Layer 7 of a small transformer language model trained on English Wikipedia (10 layers, counted from 0, width 128). Numbers have three digits each and are written without spaces.
A neuron adds its activation times its output weights to the MLP's output. To switch it off is to set its activation to zero at one token and run the rest of the model.
A neuron's activation on a vector x is SiLU(gate . x) times (in . x), where the dot is the dot product.

Input weights of the MLP neurons that the questions are about. A number n stands for (n - 500) times 0.00093.
n19 gate: 432460541454629406595703476638367614431361464564449360395492461532363441532523377375523573422455759477656386627680511478356628520285539323523267348711391557349820371536303419393608467681598320693484477827313355579404458345399519452477512349467567747557418601458285368357515557719504427671523549743612524392523399582602389374575476661839430594556241319251592417298604377690355605497453
n43 gate: 532624526592393479550430300475362511483341748578427565480731348507234572665709507606450324400432479507521550568524588398394438541463619455594542418665603610451560592402388261507368363494413412387486359449490469479352336377438497535463348457613497457647497601420574341255411399400490457447414136407415409551433447432555823295392338325656489474605355771574588378510514584473545627555447
n50 gate: 530597366520444632652456517336702470549437166614378402280496620341364697458379687309840459475517428479735412577383355594578463508278691657544488414532508308125601479508362508608605477519565588321438367523316484653854568429529408424387517397705517375620484375629592556853633536640674419552532341681622375528444432631174396454679660637776457378571290605444512583472466375431220750434554
n56 gate: 344438503329486696785510435458504253563639733605255693447518692464564412562413421651283510734482496369413379706444680544521535638761577528400510465578584524590475336475685480514486561427697417514536673398271539586525373633542297394497475323537550593522408643500563601570486410550510599497572421695322468524514431440596511164396464566584489398690408559590437405351620679324539602522337
n66 gate: 339452361349592500431617572617614361779278435524380594597516551552461637600561385364515496492374622347636435531523239470277555319523442468515396586677641351337640500725484143419620403459327347382571619434285394235605630511469542516454381685655551475455551601479383707516474611320411183328772466414404480411435229516405516310655456488527508481417417346535662640414468377149673605643737
n87 gate: 653533388476555419371388451336456458508531430364485460416558601619480464578618349407304425657637658617356539651465453384632664343524233540236561376299351551524689305339639462512275397587669681372536630493628633545409504438163562367417686620436581547555721559254451652268423300536496467488457551718356435579473525488589183459684595397766827647261306385536536701407496512744306769475610
n115 gate: 539702464568540361543427310394417403395391653596659531900368393454517648426655413453346578452607575452518426310527395388500510314510401438251520562533507681696613553549429581466524313474471581530358713721610476552443456540603527664574656454503597496500242601435497609489414399503415589339609453431631385653570383575638695615563429527673667490599476673591531802563589615589414383457523
n146 gate: 508517376712405663583492517643480681376372496533264528271718447298537197641579279578323448642756412670227603604528429271371387443496681516722699407574446626537591362529404314472552539531462454524398722462375768471770535602383520433413708227610610509597581255296572419386469532423308307402562512350483283416398679613789516467389409440396453271407598643603564710523388525512614396442282
n148 gate: 462575551508476467524575467533557614327837534291218265355668557579447573400648327717710363398500272418650393544408516676476435651368391500428658374810597456500325664483444397305604407535175671449520664618488578533441587496443599315384578610557647461334305612485272427300356532520480310354496563520684397536362466549557339200335229688601715289598623408344396441484739496589680223424607
n154 gate: 496509496293646487633331662523453531175422381434239589530602530400320312491475517632417483521469638693487442145559496492641530367214394599517342385648315533648268279553415669450508459548500456608707819552696221634320662372611350686609560417794521532496825531627452671419341709791606309612574591676360461399641509729392392729383303517791523701574504475382403422676381656262500469504481
n160 gate: 569555520580445379462333905551589353395476424587631454468529536583507475489552615497548374436474518613496621399483438652627412578483500454407510511395420438439634318732346563497260332473259388408397393658511603639718366500577400566666486500586358712493461328557451362478487535705660577339177370642630457388648522391443586600611616257465362581453468514403528456500442604669362413497912
n177 gate: 534441413415668732687456618474533556508630576686553484545564682195430360382536558591316415578806491385542432581222677291410480558500529529492504561417568476650366441609447477600415359690332534289504496381594405587703548571430640407242645262369186379160451391622485370285476303521411500300599213401525446431332796219384700583400361367670387760524562488734281540555356537455529572639247
n179 gate: 280504353318344492626544633483504444564791535559564686629484512570681462449358640404317315672468663527492354330545609617515717519647523642489453367541374358535328622668455389661586471547368559544342166283576580295374381452359478417755404640532500403476477461483461617676489485389239508679419314523320500613415547443454829396547582628187722618643485579275364382581449477500408331565630
n276 gate: 588556616342276339561459584482504443477402552372435531384423645702723332244473623274561523414427625566456504211626458612772562469776597555194522554756323310658536528580365416397531864563467188576582439373469617401416553198461625508550441387386547566443465590296402525623522477422465557527519485449352678700606773566512579425401340527438319519594437488638404616522665480729390597413230
n284 gate: 548537587686402445416653367438543417657521500600480446554429569434623536330532332388521685583474361471607458471475518586583166536532582340362435622396835546474578534411336578391358517599742470374427228476342471515318472524676584321496584604456301333330413473490500511364338405298482601700646518431474456397304626532268295635383522535504294535438583429436308323521816416321518567580734
n19 in: 464508466558309385378557536731708476314489314436442551609679626496370559528523266375427558665338606480299301384504523459496445582693422563227370683485601603663464540584566585669438746548533580690508592211610437480488592527484530322354773262467792244677669608412683632500507439618605565542526374531568401426435472664603774492584540723128665440643736519642485496579544687309543520556517
n43 in: 496450601568583398472296467437537466408559625442455585637466288438023468687786393637753324411517420382429579552588572551338682366229311578440730633652400571364508739413540534639428446358717542433733417481553317520467536406480567487492406559485553598585605511507492295623364088346680466610465268675167372368575538270569668340541537412668654438523357628416668410574300549528472621284353
n50 in: 373652433284396649544544567403450577354259504453485381594504173600417245433645579651360801591581654434551580553722532405307463245512312521448512529694483700571319402403553442387492594356362437353707375565668541537318340377422640615512351583407417864513228561404700483534602432381313603428254608657416437476424716312529479591567508371362422512311463322306236682472441746705583818613523
n56 in: 381407392521468256370444385392282394571503217742460468557635726360576410348369335342701568543549365500281602546614578458399287732553593682543404626570448394460478437585489748521564724493496615504409638429655511365500370500266402197624376409377627428405587500461368454504472659489543722683455468485526599339686422514544427569467315567554332410514613422464439608351496265342529414654584
n66 in: 545515594439465678728448507667684308414628530682583482321537326364547579304504357329623368453377425449419349553702709293626478435539568533263609586476336535478404422452511527419475404422621648710551581473644702453674479524593286425525573465395428610375486553406513230836352493507607436475344521417411482564398708400300610751354555472425405604600576496550592701718556595453446686593341
n87 in: 467621469436193284555504438456338294260337500230414464416504606447537338492603262567496724431571458601707342596587500527399601378528492300334450323403250181590599350620480697484329712481479463665569421474496536520492370613488264312508614449759520372716383385540523645390666437544460151543309634370483479308288754484573697619631371567524359368368516476361404586446562594347321492791295
n115 in: 559424461254366412533322407597712542497432580641603757693517388312267567462566738604520580503535465517572513543451694552651594550556567459569386513458524402428486663411686554484477321440641638611628599428456527564479464497467487406437503617348470489489507630569563369409574303581381619412348510581679319669467739160561476419425607342530656639539372510638636642397555367510406362509592
n146 in: 697448429380515559454549576564504594689530432488478477473423571643421449107550413492439450594346261394412427612623427616597601586177558488462611675444815351583388504480369445458669459633381676349433600584527618698560237296473466512715370353511622727410156579426467459693623294578519610435553329422612611438584665457264579634524440473346475658256689381688450440177576452364257593451509
n148 in: 332527457621616365478317569439590446294453347469645648770365403595597511325544632136398511433600442537523489563493551539574533429599703301657412363572535409390527400591412476391430582637691366460597456420526567571374496554652612600496530425560380539578403579637618469305589587403533280428299475589427632309428435763463492323557538518559241325446646518496291156243427534167317531460680
n154 in: 208386398555604746511359411254619389410538532804668386527353520340508417666512736515527449247765291358641604500666601489543382504508660421396590504500398469724649516460613504758469492478649714351353550511476449588609427473614913480427413466533551778376508406631434479682560496445294529496177676686573420582642516473397480484440670689539417474587464775755407394428309584414630541563409
n160 in: 331553515271422504461593504605432417765388504508518667325558714447456540746704589597239425264417571384508184686763355577448584392449405528308515544720735227399480508385207429437531260560462562589556563325456580641401593496496683583500456469447468433332572441518489399588336367552216371504381372408451419800449661297504532278581561535539475373665408461751330608665652370663721286450421
n177 in: 238741619459504330632429462575719127728532424601409508569253454450607438635290571556524614541466530554513404679504335606278184599443308500383555643373559532383572619597223685428549516551379479448508427592541698546521708683672448606815674595577471565405344549437538097483677516821715667468456276644492316549280402582512592704621361633671569508476442597565484302555572730496702602533695
n179 in: 331283635454390390564541720465617569500646436283392484519722516635775551216393314681275446606423407422812576411626450743621667582477438535339555694538383542488400516536222691454623626548824524602512584595718488571404435651266667609592654602540724508369539425598409504492478420238400342485410284621580678477618464527359559433349516872589587399515461319477481406361456555446606544427594
n276 in: 551431476535363372309480579494676581472493446280572521521467372554295458565424568486517378419482460412759751358431483402728542370573695557393580584409402462539356554417549487510566637510341460486319472533528606724612401643290538180469645510659525567850328523718411500496500514574420453640334630426338436271548493573263546372546410424285437405588345375600229429487504532346376475522454
n284 in: 641637237557451547472469566555424627564621671345453482496411409288435525334645522497626340605399511410511655525440214483579582219443636627310480547659463528350533444404319466391383500265443581420609546577654388082448504507453629459691580556449435595436399431675561538357562757396546328556635430460655522543465674568348445427496526493528473268497316124489585379659478584593457507442567

Output weights of the MLP neurons that the questions are about. A number n stands for (n - 500) times 0.00036.
n19: 283438537351585500490548460223525441609718625500537348440393482645435460426439490543647402478702305397507687493425793348514626287443576441438550570381468419434562647620458524653523452567399684435461553521526582747674613350332420487537345563678584583426389435361568429738613442404213277500467657549786394439388607384611379526405598378581442430708475613579434369663343560632511632545232
n43: 515426372328330486559496422626589564572526565238561581207637508616668604379339482574057459632638480551523484398673584538637409647676616271756408425453787389664465369477575555480666558428588496590503416582425691404500422394778411454356701615467414468500627353312481551603618760706416575579347524413649599636287504368500241634472361542175260489565538340699326557427543511470536427530616
n50: 508345706729610287548591604559594433370655351406418419444292532466473557580305167484518379589368471669612513393399441357580412388612427547337208476528544410340590512650563651731737270626513377731413504308463552542470534580488410374406540579243617701436496331636504835253397341456868522383726399429388492394574508658305259470424516387413389351522415522500647246333477381637392504644462
n56: 447601540532383334472659468487551636378433307500410436358662411650581516308290853406812353641544496544508525385453240707573401478285738336489465466336659242590551582462363359492457485549508319549639435383552612504471439485564705743605500580692285561641419447460523452575358735373589453449330455386399548243489273572608281786533496418302545560510244450545575412588540547669285457714794
n66: 546305621673606517470690537512434466602626684737547580450385388572414555480559456445373620387515459481705434526554542450759404709659558528510442393416453554524194689561546436557573390464542441469617591284444677232432564476518402584266416620441433389591432497615746414517300588601651520292363424408330608265549691326504539687427288787514503440652340594511406529486422443310209496465331
n87: 511623500600707364467402375496674666500207426623527359435620650476451625550382445518795553489417350661580438526482339446573448370453327447299598453589306555507414430543751625404298549339531524411510469103410449588339531521343595422421526758507436744548480236567405524525522556525329623355612500597259472381543504579477524635357321702608513454382419355469571482656654480734466496298390
n115: 578353452683507639340496574283562603484437488579539609345378534615529358624176496523151682504151657668390455653469516436382460493529554334430622410604553484365473512346590449424352544564452456455507252526504588448625592402436663585421335484515314691382694451774393261452534500721444390565492264699511705305679709444524471439439672630346353574428381369561356232540418189430429580608444
n146: 660477382556489551276516569291504488287602397577613680481512300408522374624745621559601652330564512296461417472292164245337519485483658247515340646512359508504886473300496396496572396730422582392546414469303449524416602764240231561632677613280431391617431443644586463545361551484569708456496651442348268488694620492577449599624405335450493682458473598463409593644467514394520547386593
n148: 435375636526574445557595387525455550411382531323565394548662459339443616868426580432607417391660611515386401515738403555533405639437444443568666482350574381462628444464456774516411486365291631650650500493427700585424318387290541575438466585539294469386672625458241567332489568511354348580424682449433489093598301482719770488661536623726523417560608548194382474577587421615206533496515
n154: 704574246535624529539492579904445496456373565543400447531658454565445554441555496590406331438552571555538512504430439779400551715550551422526265659500662446590508430580352513536720371379609622714746557425436442452641349633470450340337706416611613589688491458543334771515420699912717766522658460455365541518444431648672828663500677628435307440573531464304481447515478379418584515373600
n160: 555449334692657419414352658363687652310245500585795469590429481454511295401665344301397552439597574971429625597595647563537392544460534802562643496466474824700623348615411613476528518541303341444507334522554474626553307511493504545546606645431423657599563572612285690511616565571606472329554496522474486430279508474508500484660603530489392607564610273440748548582415570412426387537685
n177: 764764630508461811476654476590515854414377357338622362582549549461307700568557323618346460492535446477452448427444122348627482547496508399478481548413680448514603459478621645524182525529700425760564567394639556484672392514353521500616447247511723650647334623454463596569537511507601724461646637382586446668394407342341561250544522530574399504567342437413630430489521344380423421627559
n179: 366625419541238582453485510777620829566343387396490514551500493538422604473507378597461680515496515371423417337607423365328662415354657397678423602590422639565677596322464271651503468620369574433255419403424496214358435560681555510500667592426392435562480655322474661432635683463477328552274326464548628643579493493661198500516384589340431640411511524613553620399275285618344696475554
n276: 773594407160352626689548264524491355593414455730327348534517712799621428240524576556558607740422600708298698470436407592471556390545303561218504396616521455327241802600309196438422669504487423419637496376596530509556465371687551649425308412593591602528294488357593576419588577445685449321647367384525553579599559496575242598299558649362398570470424637737717721616563567430360754278293
n284: 539576606350459487641645293451712534504451752557463324404672388497448504477490670197604405347563392467328431363547746525450586386523500337674493419405514848413489366511489444251417394426492414627578553563559191613480614390832631327645449440717405453503516625434417353660461456450455654279397677514417576483511493500601641454610528417571326468487619433435559653602598477294530604598575

Each question names a token from some text and the token that comes next. It shows the vector x that enters the MLP there. A number n stands for (n - 500) times 0.01.

Then comes g, the gradient of the next token's log-probability with respect to the MLP's output, scaled to length 1. A neuron's effect is roughly proportional to its activation times (output weights . g). A number n stands for (n - 500) times 0.00072.

"han", then "aly"
x: 515687411322463428467472498444497412707644604619311503421421440611419421626465428572430632403377596447576393450566508518527524386518404528585568505606683497441472637440564567449545396440497589529459556461391442515463481458552488352532539443375633402429634561421618408545499668404375542551488242553554330878386622552433495314339488690561412446469473521281503336567374511562739535487541
g: 495436495441468666525689528523657494420517453631634623431532305481532357308608462734653478501408453401501536847601436410493616682425416628484335507512792483670450447401520427584629885405418344363641705568558229182738526493537270621591651575736359384355580395685664492652554470397360562527602645452363614524483452449422567659520553579264496400354575460620530689485528509494544614575522
Switching off which neuron hurts the next token most? n148

"r", then "am"
x: 520521500686368322555496597402471527342396366374470515378617527464467568706318465548576378590381570504487504435474307621532585464411496293526469417606453464492573494533462573380305501465484598409402433683544699380556530473624524292542453592583500535556697512582508344580461527561481591418412578618200487741326434397406439511444567519615279482307496481358432405497522407366570600547447
g: 721532473201318700414738699442610488571660423569515296515599548463389481542682475523637211660633361533491428585799440668418498662430525342418449494593405434546314444473587584727598407430598699460483734490470400322717301608641374549543329344581437495353610506415465685696474409557837545576491615423466459557341567474641560491497418595347647487544613522387579515440486499152399491484371
Which neuron, switched off, raises the next token's probability most? n87

"ction", then " =="
x: 494456509375590488502389570468638486334348689591642464528456410446430295481578508440360512362418366490384511470516540684558572483479511513644442549478620662538512448398423346512504506502512500614601413635641446667625407486730582379572552454469570461283636581391335418415558350625555651417358375553302585709251478456451673443515466499536463496444504446495466500421353471338515515561782
g: 612599485302381374722475206441556655435433705573609507592400303636522558761614607595103422618329487509388505138568574313600391393573465467547809624512546533251568737365613507512609487404543448503537533516402490745239504454519513554553565323440398567553506529521430599456655352546627595313501493522523393430588394487672361201439437384489609579507418521560603404641555493514708467627334
Which two neurons, each switched off alone, lower its probability most, in order? n177, n43

"25", then ","
x: 572641328470502582454370473477417558473608400521473503727620317441530557500385327387333625371690529639249643476645501437512585526567647534418419534568540485636621626414354516651470450560432511408348318509754613606567506338356534546465373528471566563501533488678463418453550502666557532491402459441511460835391368537540590474455564442620349594391558596421509482483481425569425536543631
g: 530631344640449476486295335594560247439630505539347401792670549574414697534532448632569605532399446391611615424419680668570557558597498437413790544277493600363581522343283518595369466736459292439819264532510384698339435669651514507456645348644537195385564548512652474423292399528670373594542395633446381328526428493330697463559587503316608463534530625513571492415311536422502554655453
Switching off which neuron hurts the next token most? n87

" the", then " International"
x: 630494402582588449497536522681336579394305412510443649567583548496607455513521508552150528681425592560402386508581356629561542589601581457414307572528507468514483487432569538446543388457562524514605471612502418544593457510454579495421658389487474580616483504452424523508505893653796537511515303465437576749493352624660547514495549623467423507577404404352508537457560425351575494439606
g: 388518587442509709409518501467583529733637608431422442449794572423300429539559394586533382649348614419529387529454478549472677664324473667627379453424540629628269414408574384498455718382558628455717543650545666513594758605528343456439525403544670765397544667333364527481706540508559302433518626153278473349686399467532526524313483413593330495602327629530413519324352670679508772579445
Switching off which neuron hurts the next token most? n19

"hy", then "d"
x: 542495598419456460586554347452602451418466528594650477534545607504506527438629553574259548521529525593554597454534548581492529497441522496641386408462566636508435553366627407616624413590477286507507591134583411515540432463591706458542394492380702600306593319510456472443458582334530485258465215387564421690431548515414428475410528380485549365437353531518484427606489311542597525314602
g: 607691398430591590533507580261515698631454593544247477302380504273458609533689552327505536325377368384614505617423669607521289471458573404529466276503440508483428531314503406440667581523516726506377458437529572380249468709485685381439371603497714584803567440722537316404542695511525445459499225437603532331341497658586389598482417369401272379661362242550618606400605471566490253472580
Switching off which neuron hurts the next token most? n177

" d", then "ance"
x: 567702454531524578451429567523537530412407496497411547760588531584591537498498620593621441600592448566250584545557337601452421600578641347396369506434441544611593540608593620373496435423415453480651459518387426298385307362544530399448625412473569544592476553375494455661547649564552485531347272475407441725474434370566449439497478503430364409324460509324512495432284443480560406421790
g: 264503732682627576260469502587476322538440542643316540744113498324541511411363522521461423601461830611451418578419404438513613544636367562703565524574412526486408321315586287484256409260550266357542458374543387519637608577417848512489664380521392567501575430409736541493575259458539561512517440345457491526351392551535331532504445609594460700686433516455704506365385384450423563509572
Which neuron, switched off, raises the next token's probability most? n160

" based", then " on"
x: 596476484307424532441476396504428374523551391569542562623514508495443377514612496470245592826534487612354842484514392408391358718608614540368417661641423548649496633414309513539500415591571510460572467548565656492609431465661636513236537423381524484471628574640422322391534604493694579534477412621477528592480453500557562529412544478439421567507475568532642510479500515479560364617515
g: 475453692428598719481492528607197426472464335280489418478349659462511276435617435545544431557204626434482632461647448491442366512540397606551689509493453535536336560542584499525534420383817570487481691439303431460397554557562434332678113825611564513503669452612356368482448489653478473576239255562403513584298577320633571548622474496529765444608676483568509297381474576648550271444539
Which neuron, switched off, raises the next token's probability most? n177

"I", then "T"
x: 502606496382308461340504509620483395532448545661545577705404477412484550531532390434253646549468561585438385640489546443653368464592524396340411459640568580417387585348366477455444583399504583553475581474475454568578407567305515529501361433477620601618529395229435530406402371416542565513568326418531577689442474488298498245426501357562439449375432681303591631540565473495672370516467
g: 521598603540601623415412502444619776705617583466531544414528661382519501555605453309666594462431530596538419572591503535547484386451664434514358646703306463546315451536569215446464439499375588476295490664382456489702569643484310554522447760601409853477397555436372566479668469445583721458584874613711503570674750346497610572300614361365375379800363521547547607394514302550442587382533
Switching off which neuron hurts the next token most? n115

" inter", then "view"
x: 569540477576604557542489574594611559417357367569439479477505410557702432525497414662380562568472416540302522480622253599542459668554601439468444503475379450470525572416554450462451438592623504606609472508499521585350370465470686656600499562508381381373526508433388358626511775538575581511345293615382433700504352566450660448608650337471348664390371510334523512303504477385498321559603
g: 317302629301565718720466577407597689571652547412582554508415478516525312481692321284546692607407637200535478303771427485580484643641328616384536631584638565431615315486460562405511520455657492563516328386626396599533344496547382673604388521566397515423477513350594532664507545379389723418444398576304500467371618500448451820342200522508324459615431530645539647419370656552612446234589
Switching off which neuron hurts the next token most? n148

"ar", then "av"
x: 565588488533491394402477470544370546684444388570359500463538418806591520539596440712583356387321576541578460610453339497476607583582366462514476509628431525407502506530592571675645450712580581588571575515495596457492419583507472378574565449638619302412472434426485473501483558487541571516442524555522500947500639557415378350356616533419434529497519568515490450592516530583715403659281
g: 342728566474357476652565552596497364510557512493401454518491446420595427455240447412631589365473507330703611343653453441331569548530554693492560607756745313425536590468621541588280341401489405505325637773543460406434392423478534612364666560333625434387358659298441659609392413566549728304565646385654562355410384553581562456520473375369625221397396458508662297666628577441538676834364
Switching off which neuron hurts the next token most? n160

"L", then " g"
x: 422593440451373402458440488569403454531422603459603647621587538383644548419539430468374701356464337586376540655551577538574580382422396469438416564637446597579535494543624580648492425472676538520384347492564526560577457555635426408257488423416456498565419529467522539491645456522568608509516433357430431935399445431561431360350568420567350551329404462322536430686536312386573633435481
g: 761446541337206283573485356651400219410440491576555462494469278753653522512411450399152400375732430534518385271383526365478617568585352342640631447469638460566677733263294578413622452637501441360463631531562679704516436533513480439494660428378626507289458353510469299511515635465598501445640365406499600461342425655566757424696551566458659524645457371408529370545455435447500358465583
Which neuron, switched off, raises the next token's probability most? n87

"ol", then "ic"
x: 472380249390326314646497415517615539529449515592563599599697419655444490580484473568476513501513457710420535480591591509688544565546486366565466427627525661534555313447515386489466389447463408557493443487580554413581359391562554324389620479627515593387581400450670244430559587382562450422345344429604452747492559536505490406445391569541441526462381524381617369719377581478593320360613
g: 421399326425392407581481467549246441557265314432570368606414359408198736443459458476502599536680451503563360599588631453502602562513526675631557385496564601306639357507658513729493548538388401493597571551291463433700733584604302474611208489555468525558410500602396612569458703663239630698535287568396635403433507572448673587477731472380580355531429470533546285452147732533639427466597
Switching off which neuron hurts the next token most? n146

" ", then "emb"
x: 539451451673519421463528484751387695443344368534394397518567322425556607536601488551452667572571543544304679439556242615389492589467582444437410421490456473397617553523387556526549419471604509532747485468502528432440673501603506583538496529470556586593383438293479494473584595501722532581516504579405422795452447523650578590335479505415479473467324470309440378533500378636463424646719
g: 458426608451324485396470521378784661316461459597495521252362610275563488342387460448663330635367389580429426549627435429598561434628183439550377620344609477336472498266467334369383299595858631552530320636244512356401402530529343512673725634522486600564477417441341500565689591325310255561559500429434638430420637393617563596568455541348647299463613443481529507570644403465704590472531
Switching off which neuron hurts the next token most? n154

"ada", then " G"
x: 642621490404434509455499633492415520533463625599455424548600466560490594498449553648288462439299547439536348444600577530646309533468510557448633632647583360397462659359348353365566526430558571610666514562581626612549524506599616438393530629501697484444589386304500368428476561546488546608487237602551525797459587672558403271510625489626458390502505589488504538616533335481628376493502
g: 477481784541653494421539550519412552732426435411510659412507577427634346584493502260462530600455576450587376555444437392467606388335473423368307351644453349769449502611506561682407469736418622403584614574321653654544430327432751595756600636470356612250644429541618730458718635634589540595477707503631697621568726812546399467641455548551561488371417469330393584336429673616435595331462
Which neuron, switched off, raises the next token's probability most? n148

" n", then "uc"
x: 470546486482406393576478408540430563369352494784582465573671604398433505406553597548476552474651391695501796542690550700413365614489705569523523542457479456464741511573549469527584360511607480282620502533427609383628355490515457424612619399510584636506530610590563552451490589555485410455410541485535468881394526597470519473391521413404449588461453546276488414463418553568528449516636
g: 586630487661422473661556500352394423601444356501445659442579326190570637434398811648434614426509441401591566424520619653698555419462511507523658654351262428391339202605579362134449535416719549521471531406533456385468448500646366328437627600608524523428516530701460575426454530446587508446629585375467407368549635563613580461443519355569499596379271377584599675640201249573503716376225
Which two neurons, each switched off alone, lower its probability most, in order? n160, n43

"on", then "ent"
x: 555407466538458343490398474469480475343307443701690440529342539586476663572649382644371725524361537486413558571437413413442675574377607522601374634538612614560600391520411572556382444553328374219459491566511491316475492513407706698430422604588485523475379480547573460563435509458636431555353470432282535622395474654470545423666443430619451444528415352440453325427387476463438439463476
g: 547450509724513266516491482628523827288403660383489524365372766513454425573421628505366381513476659469537463325367303404478425573410465554323508579431440635472470634349423561567370365558709543446465469499337492633469398634661499472430550389727608578310306251341503413516749327572466546412369724441536216383373476331300471530363746329604357506409532597408686686434503374457597414276650
Switching off which neuron hurts the next token most? n66

" Street", then " Comm"
x: 597591514353439509592406401537421514586404534600451625616570516643433531691673677409218530544526679493416519668581406578546498410707378487541458561589566330524631699482596574565563422548699481539538511448394659530456448596630576480435481347469715423447454682480424441473420407574554590448557352469466509928421411458449531410443584473394477545458504588556413533419483503393654467492371
g: 425480434540371553400632743576427511477500668386643567398348347608570534492544680345334644433540427513365314428478459432816631606385629816585324463675499576462350469384645474646454447611432452541665596575343271568701641310355477711548696539621540650322340368270466483550459542678629436294681478589579441390338425506455617276434551530529465608721650535653669701304543507387558406361567
Switching off which neuron hurts the next token most? n56

"y", then "m"
x: 680600437618474417568624408617504587511474433485575276573408450391472572500495514608382293522475639543516562527549391634600477588540518320433527521616544427672556523541551692389426510592574542537582481552637389609606481547526544289354664567461487622516455339608401485452583624549537619353567290511510495633474510366694478474379714548447445724348458485337464603581698416437663383506724
g: 697690490544616672296663499503761710502590490538606485415636481649425545674512462437668571477638432508428324498728456600192526530336416414359581457550615680658468616387795748466574522557317613577582846460473415358505185377637683584409625588569532550271395298573479358464614346428461493597382526549341430532546451573413495431283458429451600504599603688658537574484708426325529400394463
Switching off which neuron hurts the next token most? n284

"\n\n", then "=="
x: 578524381514666442532547563700349535408337420503461642526597522512488415461552325588328569679461638566400329505582299658534485651559608424419306549559525468500418473457547570425546412519582537536677476596516409421546483517499579524382560386502454525642524515516443520530479760751791559505531319515359550733509329579633612571433524605521423497649395395306501531479550437332539460389605
g: 628428829509455386644262443412506354383470619522578506525423131507286685329508351637439427715440521490294494341436533479752506610583498518496713496221504448532570614260499443477637395420557704427726643451618629588403510521540383410357586456609603402641293576585606238470526517561451622556394266628455506494356572509624495360478419577470631632473413355673555292808505391554481303492471
Switching off which neuron hurts the next token most? n19

" (", then "N"
x: 464412600542525460466477422581515703591420444658490542401535460483555617543675531548323653538587569555451504362525393729431414816598498435573424471582529377594466542379503524494531377517633436470562346478559540439522487510601555431544382510556468494526469510424551438352523706376484513377523441552577409898464275505582357523150478459401296564388473380443435419360508425457486585554557
g: 549256567519607582419556628670589393765586623569656335683409454624549364478617504466491566519321592426505187379446439472438607403322723521363335493672620487531342563491545709499731553519559468726606344623507534424322613436309355651344393656479331580591693560637465714353467298344625685784671442620550426490456414300471316432383337436528464644481501395448422370263516459457639557474351
Switching off which neuron hurts the next token most? n284

"ar", then "ama"
x: 658555472561492403562478565493511572588519591464535586493566327690615469531713482688455473492430640515518483674622619487529483628492399483573496512584599639491488478430572564453495379499574433612567477692572455524522318395576526385520578406572534509399568585401426523511414664634424605428346384343462571969433475532436511295467631631483468507486641457307485301470540385460765427481556
g: 554512506565577523400725417381564517777579447545518377422510612494451545205478427758547381584503669431698624530515357627661534429445345697346516520600376658529394549322584368619378353306381784412502506580517497499676562652658307631486607690310533509607707434483559642688443748439592619308604762240471435474518287438355358552428462329451501475586579407556459435511237616441674511449279
Switching off which neuron hurts the next token most? n148

"7", then "4"
x: 504474362416403398462492483508381411452480555594684691694703525603540552623572405460347658510526517647484717515455625488645476471544530570403452593637497680433398661357420671469556577545469489542485389325624513658533508462394458427380496411433566456597503585346441457572613621483425493574492425478338491742447379504446485426164545540631322593361640574373580455698538448419546594478484
g: 326327502607691583522560548604398470593394457375533458268620573475488255532307465462573602443520650395316592567573319452296591579544643625496382557521470531405516432551573502693619490285431431547292690316652565673417541495584341454631361543566422724441166611123546626609730488379673375376303559410499414637437438503678531522338642454577533523380599456325361369658421632809516587650554
Which neuron, switched off, raises the next token's probability most? n19

"it", then "o"
x: 619705517581577372531484450602325461446465392662465520547535455683594609399404453595396309422507493639338498602594256643564501511468577509592261476364540629500502534485424610596404527515416500322498374604711399511705449485508635524671370454557348548397618421492470308388525579530638476486448528463640393722496475570380624508591450598459425479536423537430408470394631372632536449622300
g: 393530611380568586573522575534492462625417713524593394476570488507443464499233525476566400309348708489486600565277594370678353518627539428588514430589471658440596290590303466595387701543691324367616544714395447622619608565745613463184579383411591526423579431414694556364493458395522347565592593558584452503642579616594742652599590825595362616580305377372589544670242452537524526875468
Switching off which neuron hurts the next token most? n43

",", then " she"
x: 492492440363389428588522512554400522666328345728580534594573557651746559560595575606215617586591557488493417350535445643451445549661587399438263533596506441403521518391476578437680408567656596634485485550534566566531540619599457397554542252423513437573534612381429509520458711602582449556406390453512455845448501564530357454374539532484497590446593341410413509507494446462601449514615
g: 609513486506275357459469361383501325280471468528540328531349422565542367465267261686537571615809699676382299630497384572622402317429558167315634522540670714596648627623418564473478580369528590620375624611524378472510516626497349538492483486727603435521537273547416327696457563437519516456593540298442561476515428296701383435699454444591771530479483529617321382270588552495296509343527
Switching off which neuron hurts the next token most? n56

" G", then "ana"
x: 511593562312499572468383589566449459529267530693403435645599689559350574533435572595489573508488604553592539608569425699519374598541517500487362529635478409484563692331724571400596476403504593543539506392371663398536538485590453521450612474585663450481649577284565496536517550535476387510589449507637533932545525461471380327380470380335390470519552555487511538541579450594654615500604
g: 539384435657449544547688422402431399544636355512650761517727408490461477623277488500468361487479623623593417529502211417231466457365530637548533610426495671368602405450481525467469598590575491473552610673328498375324572565574524295592271383355158800446612282323493525423337386463567607410592492240567564666434496187538584331453516564537614467528433530547920504416348522436568432532379
Which two neurons, each switched off alone, lower its probability most, in order? n276, n43

"id", then "yl"
x: 487492453304212286601526528611518492572548363495580407637494411573568558347570491528335491500607584705573587465646657637633453421589486353605347296483574627475479506521465353416456447444461392489569358560702434548585539316516606504534497530579443571476541346582503414354451567517570527351560343552668453895463392519412709490469591627541446475440505527365475429536543463497481453483608
g: 445416536589562719594670462427591481466343415478399543581381504626382564496335492475917611573403417568405359484698584465199536696632531546615405534634670648407627561680475475618563732540384497509248578276562366449758422664602301457654629531646631637480495509618504383416513414384393484864280545499471385710533285609475468593379423526457472177727509430471576526424442511505641523491466
Switching off which neuron hurts the next token most? n179

"um", then "ans"
x: 470438407579786398352527530590627566403406455419650381520592479489367533602363451593595510426674484808426577688534456524562537634577484357652577571607555635519448472477438591405636494556456464583578542654550375676435223503512465417375509438365566725396585330444441438345346707546673586485549463669485560556447583364390641392524497465578518513467607518549362500471576469566456510533530
g: 431633544527495629326482394195455316424469497381501575553532469484601437719189519872427315498507619594579358518605437453382399426522264588496518619451337300394498371518527415563654391602286425524656486522566421365527672557341446621303370467397401644500369635595408568472350370579402291542522522538293544269354406415768471539656698325272600349661461681451408641586393458396545419553730
Switching off which neuron hurts the next token most? n148

" N", then "ar"
x: 393623363404279475513496432592494432535289603677443446379607586577533543519638540533554607533473608656497512665565565569513424498580641510454352542564570418422553524360684550435675413481498540509527450626438588422530465633513530299400423379521482602553563587460555483509468582535527449361591402395453486961468636543357371489245531499260541422551550484419594468391409496584597582411343
g: 581482692388472666583533672754550319500297489398646457439600521363423385445212487462356619481741373419666482596612491660591487296566539422523584476299599630581336497367614411530367352682304636417383497374485476387721356447465587564565628451515609625628286478503541121284274541474455404479526764616566348526670689489565519391370281517456682504381517592515421697704600600350431547507453
Which neuron, switched off, raises the next token's probability most? n50